Layer 2 of a small transformer language model trained on English Wikipedia (9 layers, counted from 0, width 128). Numbers have three digits each and are written without spaces.
A neuron adds its activation times its output weights to the MLP's output. To switch it off is to set its activation to zero at one token and run the rest of the model.
A neuron's activation on a vector x is GELU(weights . x + bias), where the dot is the dot product.

Input weights of the MLP neurons that the questions are about. A number n stands for (n - 500) times 0.00058.
n38 (bias -0.156): 598304400254272467275625678455124492116479737457606504307238492461420565613319757628620626467335518476463525661797583553492569544431586698457623691517542351634350436348255296608427524687562471517466500671563453570620583513608693525322612272546576236408430636462440577660567409597492656645476508469412537434551443323335686645130400521656619458568584231422226781475413459583525389325412
n43 (bias -0.201): 579534443440479256416302088518620707725511647504371437460541647395618573358356496440602617629496379461496565255611413368521667514421618371215486534606485423584511768522537748617301469490666449313549570564456552515685554462610500554426609620426279343736726726610553433518614466772452492406610261562397344438563535474534548679607606466432470536637468609414403438452673340626511547464437
n52 (bias -0.130): 572641550596572535411688575402598592629531525474471416558602535627529573593724617484423695572576647646570541416743509410503326491331310686237619551462471405446543276528687557566457446235494487467625599595573413550456554719517503375630500395374429537503415542664677641542497546577276531598584560503436471598516466441353552598706513510628412328422469548481327362581402468443274459471487
n67 (bias -0.145): 532632450613439421599523462415660531698773584496434320524564503392203513387383575339427610664400703497541578420577458513574527637518396427606500522551435209524503643524333587379708536444344233514652545345380429361527326621191675591507476561549434401457524531486387419431417489430517504561310463442479733446535520737616667637490443426372395486444292260557387648514649561496597551565631
n69 (bias -0.048): 647527512521419432359372386515363459557529512537688571479748503467435511583439571350401414610573528451693406629590584517586652380360520363373511695468671395435603524657530541515582559562462518461473521464317277432480351748424571569581383576381607410666506599551582361482397652390559431477569380337503573386536391470367455660580393394558548353512423401422446592521532520442637445450542
n96 (bias -0.197): 583527129711311657507496504658500286463461489606585629592342560210375527390458401493433443557530429610362507456660635443518561590379557625402799432435540307515270388532459577542567611601353489530477478373325669675460533451470412554444464377504471615538557233371620500515584534289317660398688355534423769258370426556524485716368455635514682504377549606454489445667478391485282221438566
n101 (bias -0.006): 503704511500395417389389532623246510416603473363567461367489516506738687552475504571557489684525563649417490436539487500432676526540486328468871627365625701423476518449345334547489533430531486379557552464378441496431683540554376524486313376679353637580596496423686685475315371597353478514503424467321604397348422572667655909367529614343666330603631432469511455571394321551423435510570
n106 (bias -0.139): 593409459418526283141634452481437472452566330708716508599378489445361464587439661496523529446607390512386590480560470862469361545218450683472850434398587458496577452601608404611370343444391417557622548496279727467480430340418341272280633496528424409376368436424488371612793569529520761422741496370397610453456262455660440492647328480376677500681839452427456508552695410508344388300699
n223 (bias -0.231): 605490631547414451524480536607641500592445500782334390433547612649296561301399431457651522517456601517663608333781673493415503437453592468496694572507685426528388211318465556413468450523503371400482732496483526631503608565442372479429389420288592815409912525380532572496426370402591396417483549326313476503546429637740418589380377525435496580596554405336453493475417490416532328625391
n254 (bias -0.130): 608537454660372478533297463605196551180522424485630675470504399687552520629702439489380378482550231511595591519582580536410665500687432411220567507397787436522421676511556648657674381623438629428303478157585556768672588718584433496511379324701593553565511343481587485500448348510611590471575416403270559263492339530445571380548347504540459515474404545399376663747406526496403334614467
n330 (bias -0.209): 557338334558300256416287585524449448334370437446897581351253562382387496460388554667554562629388749554735583402569656410636516435272523641582645470396468485556438308555593504774582462248200356237537524525480598471619464200318354535520719468585298419546516614520434594690355467608424568504508444511512352385622465545511910520504458508406765628374573631336603633447488504337577406831439
n338 (bias -0.272): 522538546665452609405365417584341310507527463571479679263233578393582506715511528629516433750532438404429426282507597530424686442376440342560744535575476454507414340433652605606532461438557190682426627437486516639486382621436611470334405375614324441365510503624630402697483299487534631615397392494744690541378493591532403629328291476547760480556549430427420551555470534390597487517582
n388 (bias -0.079): 551584349506609565605539382513449551372524555508454478470323478687402429468536183569417447542329520563588420538473313589558458374595561628608526445186575440505597536492582574573591469513532522412494606566487421565489572382475477416563417406448386451410648456446564434546273603490473572559469519579421449596376474628573516577386489630653467505527526518424627476725481422483546537508495
n416 (bias -0.147): 624562677449581543496452746518508365550360465599676633536544565368489565450518389500452522639422500611447493384558365650465434229688688626423469580422482558439528681335406591744573480395675173394771536412561409322663489456636671388247433341363468418597724641550566482471346456633572568596414578550557461595736493562460377314618614299538504291417510384545536507638307486496547500713238
n449 (bias -0.090): 527506510533454410523559520424404568503535396427641693520600509584575515536393416536516379554453569525423644313352420670531550408436465409444602660461590388736484447468350575731414390602427442338483519536700393470686558604443705589526628567666529336659652657621390437654516336560623552282519410546516677522543669370330389391770463550341474445405497599212325532464599445405601538497591
n507 (bias -0.073): 594335664483516342437363555442509583264582496496745677361418638411353454600366491807974361537413401541488819720470615524467467488357765576195424672579483134345642423615576531691680520492525587329680701556588709687405682422340612492436550421508492244456492576664457675487450362380676340550630471535517417186623447638445470709635262444508687508309367352488474454334533546679449398521698

Output weights of the MLP neurons that the questions are about. A number n stands for (n - 500) times 0.00035.
n38: 588705573630478569265214529669355528645626526640899698606711455487557441582504534596714442678458336347522514159284400546572504471496348625361509491665297516603640465492351707694773513396542375315446472513528594649237319371589666588612668463435351362473530377530517740542531359227156591649583516578530384444257386530427504402435747647331694373392430443247570390642655513402308220606601
n43: 519649704611582435517573415559365603383568618646518635481565540668336393222437597458579471493685469684576492341587697463528430595547583507496427746374447398724420562603361577504411544675223724333426336173390469436496540468575512488549533353432455347634302474496522527568575445279373623272841571397219544246518597496371590628550529527790396481207558516560512434464250630583515380662387
n52: 475429563610619752366558449476581575416798774441564635625514557615546433398343507383562513310514427262394574481581457279700343554533624364411411321384458510350724354536500598375428373602398500490435292540455602420477406588535675543328647559467551426457556493563244554459369757358448380621376444528555493483570690458567255517589309514483471414471781507513575394464570475547590714520657
n67: 556482187161488664530329485690704746437388611636626688496457670646797331591319438581704455531504286236358392491492396496397596443848574416230512471352533700568459480356661504381477365334626437605443547500424643316417451434585615404516415526463589644570227407445292557637435591504624580392528378671449659748575463645533612531456542492523536512570600367702572493541406369429348457276324
n69: 429494584371244522673503490326468642267447165422392423817440277595435482424469494457452528653564467571384406478553383583478574558428593548604580524598506503459389480630359535522461565652304450579583489644451237674481598441598379611371500478562449503538603607520484678497408487428699593550427491533435487540465754549535478716354567556336403594521396554756308343491543610437451598519489
n96: 448579522427390515410525576372591493420563365422340555609749642301537435579348589747647515617435414496496537678622665504239427458619574531473508088307453738470405412892339288240454454579634470451588636619209488469594575596703521235398681615362375352388211671638477330486410367623408588492416696655438599496587612378395463535385638385602424388393500581621568568470657594530379321504483
n101: 419592513555385338576481395465597568568414465614221640369556277496546503472511445590431457548405405293504562565378331591507527301562449598544613096467664493497595571614553373202507568524622706653547440591448399697394513614459380674691354415549601554556210462633329415602608561482571500493412529367441705587443603643507470510454706713363490589482628518620543344438559522407369466375255
n106: 556529594566811616461281235624683334539264592523458396488722204737623667591583496224254545703384529432580308583532382581552515381475224404733207351490478470387608605507411523493450426536658577811577466385352434669254390459536591544571531601309525493665504516436432514384685481591334400528772500520359397421466526528567691543604554659545242512694371593433657504653302430440433398523631
n223: 516374519322433381606593465541550722639458601540465171364549561558428555541471683663487411373335643535711751687294331567379591512433391433567594479493567542546453328091471508504516500464527301415617600173539588572481535338595618471480551492538735541582581544358601664601508570198335594500696303333416150496492657262689508312583610613512719674790459352387315541702476315638372520515487
n254: 574693488635647635314347642586574595439535451340649515436419547462569389223546580751706438792567364706447654536443478433314456382171353252381685687426406589574564356542517406431599619630468509434693623403457517544372577386599492678516361775485238199791467524427613496558572359538436607636603568447408664443679411751272492444302342337566452476703376504394612218439476665403528488354522
n330: 547402200190307500413642636474599617137469523647577421509378663217337543383335973564621380390591339641589834238584747441496546392389485645564736676410375205411480528561590478359400482486296715518378812694420650713660291287428500348355427399632318556649360426636325790662626536578695279595764434392426415393339389565897544440443636472580444377422566572435210688694528587496616440580331
n338: 445592459479593687602712524492324477576615410482420490418414742552520215683298482537641418429479562488727549240611271535627636372351370517363569627437616623411470449476544397500371426464367438534437593690504637408421384781594425474554346345581474447471601291496342371366623445466733442485569584482631365561555595543652351411648681424442345496601504625617511520625754295401255514619546
n388: 658613515557650411620602516402341600383607328510500294458455353433527530532436545525316621538522447231656503293425489550576377506332611412446690558531449590485568428454375469576544434653317469364422507416573332416478636639412554625380535631729497491443468468435615308457547487628599415299585415431407363578546537364493592545579497425568354579530724867491513530421390621386664548546634
n416: 550507521544531632842333354327594430407536451459376627332674341729699466678630459633461587347552503423379591471542392562669463372280375537530317476381483518367738558571654358223504157402485520482577313480395449661446648437473228588583400639507527618594489303409594571550551427539581241696569405188575395496435378606713343519535595648561621511520692454588427562610583681371361612643347
n449: 272590394404525387557542422602679438506480768358517276503602439583612436261683538512663701483739430542447459446373473337513514585507598367369404262310338618470570671470589497414425630563411523711735602460729482420383567559402599511486322540427634603553694372511584693369504534387422436561631543504445520521403560654306374639428585496379471572409304561683561490536416588550538441251295
n507: 272622516534469627552595755365488508542463314598363383445690651389419563223621135574451677198685598561552386362461405655383538404634903454530548356289233446689455421383606512601756289656639940591467328446288554509648558625624586737647618646459382298404595589725293601519531437428304487654544310478368434358550496440537439325281412669591441449590355623641364528402478657783607334398422

Each question names a token from some text and the token that comes next. It shows the vector x that enters the MLP there. A number n stands for (n - 500) times 0.015.

Then comes g, the gradient of the next token's log-probability with respect to the MLP's output, scaled to length 1. A neuron's effect is roughly proportional to its activation times (output weights . g). A number n stands for (n - 500) times 0.00074.

" ", then "187"
x: 406522465466516536479629537452411450399338531535503460548497492437764522593471419708599647467689494495403348579371494490409474598497523448499555354462499619287535493584436691519442514532579540703461400535481519590336517488497429513608484441495461595474490422399661473274470470440396361531498559631547426470447640474505441484471620511503465570508493558549422385392497575405508490586588
g: 498481409523498789606657617414378393602514549471553388658506551497459548395692529563268337437604327638594506401711443311532625353466420391534477540579783414608445327612639549486551516522651558255302397344752596540345507734447450415375539451517425367353275253433659473596515473380493633479338544503474464454619686460696753403330535539528557532592235500485594444385571572209482684554609
Which neuron, switched off, raises the next token's probability most? n101

" on", then " "
x: 460519474561465448497328429503567479509361388486284668483438346570598509610465436507572474487496352345510425572571508400480531546355479430661559499421491535495444344524568525491555631517624477526404417416705473527581510460555509537319508412475563729546475452490388516567582432504414464458445508522533586451532538463461535539285490479597460461633619510516689718468528528526595503413571
g: 416536495260564540483431461677348453476470499476733675330442549368743697288410619667423067587608258436521691607391354668590465503411330460515416653571594346587384517581298406702501302435407364546467471392368546546276647444799507454347486462460670560713477558354554661487658555462588478592452535617403526454292578551571424554604452660476395532544626456583447587617578535339362463562582
Which two neurons, each switched off alone, lower its probability most, in order? n338, n38

"193", then "5"
x: 415527340570544512514573438516455450464303501506591467679551450570591489600447502498384464383695513499509364582480438276514602429757504514485587550494490616446532600504511496444476611587596538539543373429439546527511660548768483425584484463611477769508521477517533501394367454501272585443460468472450442467401666521523423536404480573485517535554437505533402322413562531335354474484479
g: 548502597468604620398668495569412309325556227477336485436585451563371602236445420331708407445379395489682530475301374395465452534284523638589510458495497442422496558476378662487503419489371420620702656561543509629427458419594418478630480349576292518643595512605616603550413472569525547233382503406111322576618492508598345652632687668523724666586545698519455501719579345563588366784412
Which neuron, switched off, lowers the next token's probability most? n101

" part", then " of"
x: 494422626665455454439662517458457484491583639480510493464598469533582441609441535589509397329564346520471419646435501574453436398717539405657442528526412630413573574445689542372578462422649366483453420524632502514444610317633461554524380643365414639388602450542675528578464515550378367520457393435521491498441566492463278515410685527562409539558452608570569463420476533313513436449473
g: 471324505641471572524447371536570496601418700472478421613631416454329740660657427213327446568469351621392421679429523710538542615476614318731430717393506299613569621538451269590769416468411408475402691507509543588617293537593565495537522460576391402357579416414567469445698567177485424595532454520754502497496447507531674445704217553442530509503391424622572372363562584247412588490263
Which neuron, switched off, raises the next token's probability most? n388

"ang", then " at"
x: 448368508466452621603637345443393465493492589277532515550433498608412360476329598545450612446579430400596479667516527523518523540483512545293586391524424561425551432501578512519443582518568556609582467399606449315450572362532541529605473619390478621477496495578424484389437544545534470453441446490793483435410571396465341577518427467535519469514597450534516564421565597422540566503611
g: 530425533646523231375516526533540468710607495678517446593450308454266478541478516437629410634802179347496418759395404316473432327692566289505374600291606468580664506353615508557511568492505486260368181492430558321563286608503677553581517601732540524514481772519462412520556486459495600431498563722666496523389396565657615493286607522433569458412638443397508427618375555563692462433443
Which neuron, switched off, lowers the next token's probability most? n338

" well", then "-d"
x: 439413698535410575542690345480578440552505519509391438754566448534488460601473546468433491605597275616548355551620490613453530398655533574727546401461416554450669528357627492295458485412489379438422455452631518440597493459573531570607457607341539704507521443662523482508502342558452400539430458477368441520507494482542364487418590578531515574600406494518448393386606479440555435433456
g: 515651656665493497377270322629331498558418502595357536626509516283603672505507386506267656719417445472493391495433388595370441797477555711679531527476635412225505282588511415617627422480510485287555512504407389405712349682450476417498597395521597441478483409563759580369435330509416174424501346304486606548507601596591442462531587648480416529338494598528385413526763433675558748663544
Which neuron, switched off, lowers the next token's probability most? n67

"ac", then "ial"
x: 442487514533445600615525530285554443557352621380498585455545491576548440606461521446575500338451303401566560544340544385414472395558604582564402441463390489533573490589398468468448719612511543518524501477491470519508514458550480499572505456582413631458388545680476530306426613590343586426488579496607436445561603453435458516535624425556526482393384576561521388368435777476474404534578
g: 559424592594571619562646505613458560448867463212375450659631402646658329623264287630643313615434440458393418520454370548561360290728500769388623584400351459545465411502514664594414513453694453545545342624410328631414297492500416621575499607537272613417619429406671467587466478547539401415495635260399315669506366509412730559472319423656624534524486600400459471431425489660446636534358
Which neuron, switched off, raises the next token's probability most? n416

".", then " Re"
x: 446458331403702472653406380411482524485512515701552493511454402500570477466482580438485519398569522291560579595419504498445519458465559431554506463502567562308498590535660709534451604558431597575445352387531401557355609496517577434506553606536561661591446358449515461326630478477514445483398506578669543411486615509514536398470471514469502439507461505466537475510442601337506480524567
g: 530570446594554534473632304681489454408408405462458480487425518679515467597586249580471434070327504512503539268371470628465504664498623371404530494506305599538427591420593276508613597533467674587234609579627379544605492267467543558552472600443361552397555497440642692581438790306656471334525301547658462438620231442539628440503690666450447634391338299440452449598609529711553578535748
Which neuron, switched off, raises the next token's probability most? n254

" from", then " P"
x: 558500376502360487533348411399531418502496559495338603523495358610606534643402543504493492451611519506440430568437499447490477656499549416752496579499512566514440429533507337449422560566596658357380529526690539476428519463622542556454397438526426744517505487542529459443568570448371423381578450511511546505506550458442569511281458529611522383597662413491602519364486489484529475533444
g: 712511447700550565608449451433218175578355423471557295425640432735336216652378435393521467492460660464629563326681522420497530512377660521420610600509556373528570476382638658471717607495408272475606552536403614451577310638206609308370563442494543381454482645482587552681429763420661567300580545450606480617507440534570625281588508483646543597336501434417323535554392516744412474511420
Which neuron, switched off, raises the next token's probability most? n101

" In", then " the"
x: 439552405541516472494460400476558566401384442518569562557566479480630497624375320626565598510520325391403434561276590554450430513612589394778487484443601483392450531525457620526414654552485517467446560542542408435363635384546457622524477444471386476509329475498586544370519449504419326542421568458545508508462558501384447507413622632533513614695502598589457401464504726447583547549461
g: 485305486621206605363416339582661374337638402517534600443734203626392658608479470553348628482404532593537493488421385518587497620380344437462576612205626535684580384447551469690745506469521694482312475473543603547542577431583566535371640673718283453586472376528571390546858495539512404702453393545426356520401465482577517567540462561564449534670509343280381567201582310600518555377421
Which neuron, switched off, lowers the next token's probability most? n449

" ", then "2"
x: 383556531483471535495621542457408484466380501506553576603570491491657494568402552588541544331656408504367444572536465505474532541474523438490569324383419621305498401579485676555425416456603594693443446522457483578284471456639493567603419385389563715489447477414584485435457530424471465488488574656497479432539606518560500473452552542552509498630508538516499437320422550399500423511552
g: 495501481291522602444285326485820527562474561411489473351405421577442536581381383546467393753366521509466531745494538673563597394421434295427658445562468494485352706621446329593605522418527538506570363454450510258579619461668733620319499697578390462434369471492558576413569390683509468347617567465532448672456027690547569390533512507599403443662660390543687552383619634652370526253351
Which neuron, switched off, raises the next token's probability most? n254

"nt", then "f"
x: 493508403461544493517434468333600426502586492713567552422467495532474388607502543423526467470519478446556431606444538450378589434535594628765542428430477557469627385540515630359565552530411492504510471413551467363445545395493536483658431763460500695422436399359545446494610376554452425510542506442500508531581543468392509711574512576443555511562589518410618466380435564291484492363501
g: 373408419658666484403551399363312562537441502486433540671592535536632503523660314834417538609389486421363570588548571626506532355446340327335617323704502545392424518363614568387587590454572531492388608437494345349618354367725520627431380332634522478408380479365507477651158551472616420454376614550467401343809440614351567441332458463382670596360672618572709434421522596725692743491532
Which neuron, switched off, raises the next token's probability most? n106

" they", then " w"
x: 401485396560424538553647338502703548582579585521405412654566372555623475550531627356423574496483429453504386562575549573422388561492489436458551421604464325519527487463554450277356614460452530688408469549605419396580432479487525549627419528576578496544540421662532409236492592473493385610510483475567520517614492510504422486491489395513524510533400430549602488398582528268650431473607
g: 181499369500512625314369413314475389270519442537529540391666502391415263563213478594474399683478415308470487224494313623776595600468445539389639668393510452457654605646541616383396519485481479470565629327664477648429309723436719455623463407567529686418301465621554577677349420626538477793553574495248598540614606626524394486624460573427420563504569578514482448666638555605355420531495
Which neuron, switched off, lowers the next token's probability most? n67

" gr", then "ound"
x: 523498417490608535569560475406542496569386545533519539683444504526517447520450575579503386483599381561456382471454552443545511360432467535962563467547549524220659397552657417341379558471372566488593606497523543478433449561494529452397553420463558677450507463600530408306419516482357605441529521484397442413357635515573338441513731431547467478625550620427540479468488549438505363501542
g: 466489373422662556592519650520547739611701550321754448489514641547485425440408539729465742459566340588573638455429493433462676252399355555468512400516603556340661653548430545549138347459392433547614563314559438348617310472599580585302622517592522714394405348385539418649418602385420459501505424558569414380670139596429538715644502420422381595554421486609633491254425389572572621465306
Which neuron, switched off, raises the next token's probability most? n106

"her", then "if"
x: 446440392584530492430546369422321480390583496473505515747547367605465458544391528534499461575524402538513431564298489504485556397611526564619527398534560578509613569541649582540526562581521468504440466465713463483342538415539577541527378508475336707414412432383601448436515577611330415486512530450474544411509594502454484429596599502516500348549518551402431539367479736431565602564467
g: 483352557379589448566484485545449115753424317652500594526519476550178717591475673550673371746470643471523431629462629298513432516484363304580562477512617515330560553592506590504196451589512115366685530503348580422484590516409506538442438691703522226425548490428604326510573608561554654553617533518510431533408668620554555380532670490489559504585386355404322330576674415477390419619474
Which neuron, switched off, raises the next token's probability most? n388

" L", then "ater"
x: 448495504532590419542639462366564453381462448584556470577479507499549457547455400675570535424666529493436392484363659469530393671501628455457497352575581509405581597541435511377408575601414607548482546467408418421422524565510477468546483522475573534523465358469574515366568408481428390474577690526580460546360559535479508429468795560618410553539470506445439335426475581409530475400507
g: 388621569599450555494486510647552322516521637368468490428571366441475559528582555539311614461232552225325583521472500332621561451149469329495452431386438696561552461757639518466375664570511803800489568656532390517480892553380484542393557433606453393331411377400432437546530472398411550551569567697347619621487554443461455439536321236731411565552564481381628582580511452578384589283699
Which neuron, switched off, raises the next token's probability most? n106

" Ch", then "ron"
x: 446489442464542481515507377406629388463423525543493539609512539491588436419372476475598340444547534462510463594351640436623495627403634518602547383576425518408524461580555501281421483611529553533503485498574436543388544474666577521601520629346603573620451335456474529385561438541532285424566504457557542404476528527473523612610643585519529433420428514427510363481445676379491410323522
g: 377476603557394222552655680609407603501450270354504457619698464505552558634422447372672631266528292339656379690278557550328654517407523494336558440245147742577602499516409668509397506522605614365426357349592464482595461500721601666531675572409308502492659569510337456457624555463490400422405485648390765320504269402524417545528466463536559573493516513529591517758456594452534595610440
Which two neurons, each switched off alone, lower its probability most, in order? n507, n96

"ke", then " and"
x: 345436535427634392602527340535555500660414428624458576585451382548462404474410593539480422552494550360452319527701519423459525367515521511482508389476602488478671450498530555450507531500559592526555453524587388492539474556556580545511450570464438634420449506547485475555420453520474252547488462477499463484524597619491332616529448540529481498481538535240593444582597567581596535413552
g: 353479403491426519623718540606561652503558293433320478464472599650514495567499618179634577681460418462369509464375369575359394320580470513298338528436656833551789439437652459430626526499486674469502705489388473591337556480414625591399386277695448636304516325376459537540350533350712415597636343586495437466368623625686502636433684330499481404565660497550304546440567371606568559602256
Which neuron, switched off, lowers the next token's probability most? n69

" \"", then "The"
x: 366626501501310493530539520369599625495473494671459411468480477509488503647456490399501706339445371479404418478416602491508454684597584479431557499597593405361456607495641619373388467497464546439474384502510493480510392381519408672535530528457451604484381498469521605297477573459503308664476575524472575452371565404442395406518512572514488615508425459596549499516553696521540564499518
g: 523385324721291299532472457682531644614376636512383561603449412626377653704580481513525401381538517558530493491249371516445459499482401430418387486398332321428544458041638625545478450519453733496470604455474406492795614297485602668367779557638378469698416479687501355535446436482291337759751415359603475554535449516542699384495639630429473610461447535398437562522414532468582596593555
Which neuron, switched off, raises the next token's probability most? n223

"ian", then " company"
x: 307530527504492555577463504504475444618347502390442705523535384571617438515444589328521554446592422378654337458600524404517496510620493552533510450484426509419607494564479476408459564555584519446432410494711398560555364471665555592571491594385571648445422542604435393432366609493491522470516524509526603512515439607384487569493433437401367417439431576497590425589507504470594394538539
g: 581540598487493498674652500813485523682348588279485592640518499539339603431477711359559787637581550607568434360595386430589619467528708797105404425468405534560584549446521548578499414415419354323488383291499468543367533526543400446471484348554468503377407567304535666493488319498150406424490216515619349542349650491558327530536354530439459501433579564738631429426564502597626540680604
Which neuron, switched off, lowers the next token's probability most? n69

" and", then " served"
x: 505521441461455589568580319462453563593505394451381500664563310566442446466460581412487493411608477417517480559431502431506522548471612522455452395420637532396644397460626559466483487538434643510430498539672462538420573492698498525612389475442410655429659422563606423411534412482483383422501488496552528427528510444547379549342606574461513466602612368560618538385651506402492610508557
g: 555582607136565428598462441517503449492646826422463649332515562659560690540725542583490352527550510650580495565440424575487257491354481332451678496444389406305480689372541611564475341439515334582502613542378473553415513514630543464471435396519467426577325347471754672514537578251509577629629120713347677587430619556501428338532312545596566593491541448429368565675491614309289322605446
Which neuron, switched off, lowers the next token's probability most? n223

" and", then " att"
x: 488561386482489584573531397383436530531486350484370470677569312517550482410544540396520523372682459440487562581331513412536469570399608514547487442410638466399615426466664570493381486522438646471450487482682488536430578460683545487601417416491379616430614333546621400379526388517448377446559448495529563476511516492555418499333555563445512463618598457585605573422616560390464644600530
g: 505487589405444584550555414663749370674750780211397560434641479428382548674670588508311553701529527535652365546617395381422323549562421423500464532639350484448468512588452506539520440527511378680411456481539608741611445656468412514572395172742538473383566417310750600318490477491309402587452394357260683541563482609595323323385347519383541448384460316531591680664586520481410550548347
Which neuron, switched off, raises the next token's probability most? n388

" Al", then "to"
x: 335477379481528403495573424464507535423373538553498495761537521511612427526401546543570601418500375492566390447482645418530500499429560446598573381590540423443535451448549544506393617573449533489497510480557414440472466479574607596562408556387610636509408308448556456420433505494375393408586615458640622425612629556443526631455560544496492374599392443491451435452524651426406574462564
g: 344516491517719286534412523607663624540392408365462771504687605471562461638346450604553576465447693425441577520578386550424556480535376479551371581469435507455395424443349418365460618590376508336523596528244465526596470488527372603333503442731491580580454561315410323473561692322555556621492705519377730470625360228346543751595324383558445511463892215683520582690419494586605527313393
Which two neurons, each switched off alone, lower its probability most, in order? n96, n38

"am", then "ber"
x: 456390378552654428443637458402468439495384487622664336459501475544485442579518609528501719337665508465619533517339524468601427335357486575593544492496478531478576525521563529563451595542420532576615440435481447516429590373647590466613429612379583525541492423624555390595454554584396425541529597425447473439480648412439388596429587545453477517513539453417519326483395596354477472487641
g: 420533475589682433597597381615317549407515449553601576710519549597429385284657643509564752584526451271435445833547512454257274568466803366609628189504569532236400586538728543561394408647416637414333546480506251401493329486315594545394524438471614519550589689277413649468563598546508276533349331488499566331648554521483507510403460451586481427380397630607566548382625526488527599393620
Which neuron, switched off, lowers the next token's probability most? n52

"ber", then "g"
x: 370454471518606445594477432415484525479478500508513502554609384578625395586546537388502490535544401446622306469568537425357544366484621589474496333451421611432602597438498504574407563606459557378457395560666410505495429474583560572576452600408448602470510528463405453564500423580401537498407631484463617453425595485382414595495680512527431473679591539443569443566464670536507499433469
g: 549683437541604610622400459420410446340395617609385675668304631382488297330330603489593277354407539390491505554702564459395619428496537278583623580517756297302374478356504467247329612493485564602466510647368496388400378608542449612599289339388566506558408622438546395642275289746442682697491619487464557595477632609484469498369385663593684702672510575499530538477545352429609708598411
Which neuron, switched off, raises the next token's probability most? n388

"au", then "x"
x: 277463445474625580673471449393466532443270497508479523601421424581551400554436491460456503463540345394665478410505530357431556425441565591441603443450473513483589419486537469581410575515462565646499407453612413474537519561678570589523563581422466673462431533528503438487449453589477500522446619527600585458630626481420392562440628490451501471305655529400505362482504520380639462579516
g: 309624418354569386544590515540522497600395676218377383320538542433611373420458394602486519620530730580320575365640385511462539381513582468356582628415394505296382455453329527509246444354537529679611556662301695669381617727548519574665363537588444588567490693626521323395462625336680456565648545697280778555342571513734447409530477553460668594411550556319351334620493444575594333443362
Which neuron, switched off, lowers the next token's probability most? n449

" and", then ","
x: 555568414515475560550537362426419521513473425447393508666606340568550480485459597404518524473642410499498448582336498389556474590469602499515476467426625590377687402475671559496355465513440626518459542434661534504456575471694523436592365394541388656456587341508569468357521330457369401439562395499517491451435577443541372536334524534456497497635629437578535622403616550421525593632551
g: 345423621659667419722508461691535564440445421515545442606464202530587215477471484449440567477755438379478344418589462347506200479609483423455556639372520624654576398450480396486577705634552715216250488461665452356559613572292689615453620579278557441599482497462370488477541719687399519551480451623515580573441385557330640662516604616500611455526492604527631382151283479365586510410469
Which neuron, switched off, lowers the next token's probability most? n254

"an", then "ia"
x: 398414612437567290510426401433484440503443527518486552564449400579405395475412664504528543495676615403569282536563494330402555507610511611376471403435532576519641441495607545630541538646519493523528519439638428486461451476574581559564432604410478565589558458625506415587401429536479351371573584510518487505564605417467497589515656532471443515448442453486474341417506610455457505560599
g: 275556649292399405272634445455224645324483550587558655592663632442552527334548344642677271713635547576413587435627406634334536607563588545632477741325525449402580438462407509456489439479629528282467329444364764559481462428288451513473546556651374409531574373309449520656420521632625361294812483367653572664617540461606550412474576605537393348400472445619427497552457614587517336655306
Which neuron, switched off, lowers the next token's probability most? n43

"8", then "9"
x: 318393442633569475538606520466412413413400481446513572650488410558607481581508589605339600437750403415485287653649433344440567538714530561566532427488473638588508554535577593544487578454462498524562299509480520566512549451542528467638487482499536698427602425477429498425400709484416485467515468537454406481541606544496306538447505503464498442563497464467405376563546553415484373425550
g: 645620281647372595438511636292313697343409402535564484444498758416385530550534458479430421549368477480436414188270443434305446465854522545515699339531689539366497821658537450618500758605501324633499404481377448447342468385699456454582447438550453620407348691524435479464510321384510816547457637564598485354453464566421446443483583532565707524610393579669458344491495698427483562606451
Which neuron, switched off, lowers the next token's probability most? n96

"W", then "."
x: 412480368444635573567511477418572415548500509373582421365537427550577450559489471476453413407591480368417402618456597416508470509496602499596556465538490462411570654601501613496236450548548677537560512515565460500441533587668545444509522481535598709436504397408464367446647427508381435583587439514529400482487553631430413611474323518492543389428541543416569343383601629435439391514564
g: 517551396341593626558618602590741361549711531446498561494528313784458239576660457441519544387595479448537170554529370339619505593537563417547620509453718568515821530450607460400508516278425476509524596468472497635477622681594465557294286477349453587632647699333462489496447574486614262389464425370300414481627382668375682384308453505536772218557328446581488453493354457469649417535493
Which neuron, switched off, raises the next token's probability most? n449

" California", then " in"
x: 443428587558592440541535365497596410519481465380623477562565324588546452589442546510510621335655527326468412471582516395581489467670546473402441486341473627449544349544496532491380590497521655549440485430645426441549505583610594553482503398362509632587586443477510437498466516458301402512557545498456484616491638506458420725454531490540402578439538498484593306394513600355567530506473
g: 332475420462428543668701519451576453540730453436630367550334388474198745398508398352520479498451576572541630616482509376538405317322425324558613440631616450756460647368554339403456475350433353383361329748646494492544495445594536716660570214718560610385481450329562520591546463467486508492241440332398600551581745397473313463613616505641508510562629560730424353746507518396674468493611
Which neuron, switched off, lowers the next token's probability most? n52

"78", then "0"
x: 314450500613570406547541470539530425515393467329558623516489362538491487578419490552349498405700381391536388614697444464518574451678503648562580454477492593432573456516560590500445541457478566468572357494600426532534540587516525361511498549422590680525589506514434455433393679442426555521492456568513434447510648413521340543470484455492521499489557497455462384584626523422606364415522
g: 560467294423343664680406465574579608519559440407582524461405612475630454246601401328432417667410606415382546404583455220580502477554423634448494402496527607479334459683492483607504564655502405368581611608419496539281502432504154557665700476549619491354511899317450469429466431359713591665390391705546425293343363574568748710467278419494623686541402424688533618437592456605455519436515
Which neuron, switched off, lowers the next token's probability most? n69

" W", then "as"
x: 474492398499532581442580404368586390521532479548575498462551492507614456553412453541510392426607384434370440564463652517458474617538621412513588399564516474355503667580520517476267477567496663541472671391498444443383490491543527482534507443552537685544468373460497433359636417455436391562581488534592480541441525581455416608418519549540508532442440594392516297353504677481585440424591
g: 416578505807544477525462531411498586511252716495361534466679485269409521601443393326532517532512488528501485459430549282419511616389356420508533443691444550429361480702400409447633725740269489717427488506355446708390508426329438447546533532540551297637661452566634425617635511413593581378567642496775652516291557262623473376565489477835462342464619309423398413653596575663284335466532
Which neuron, switched off, lowers the next token's probability most? n96

"our", then "ite"
x: 427466556561492527535444559431459566525503393482444469716440394588532475649431486451578457539595474497603486453511498424395499502579493540590396441435420323467578599550474554427485618561458514511520356463469417553605463429578506562493589369564421672566355744694381521444309438654508549549431587438492450353501537616507304400502633401418499416525440609504505413517550598631609522484444
g: 366599507230769550322433604583386438485604459339737493464784613676362438504453532636516622586642405592583740545474581695527516720644394470601355555563540499350543331492593754425326760627377475610542472250450562503489494394664520533279515341296517601586242452470369710700470544424522278470487452372356442557377602433390484623453476525607383505523323595411417408394626371534401542362518
Which neuron, switched off, raises the next token's probability most? n416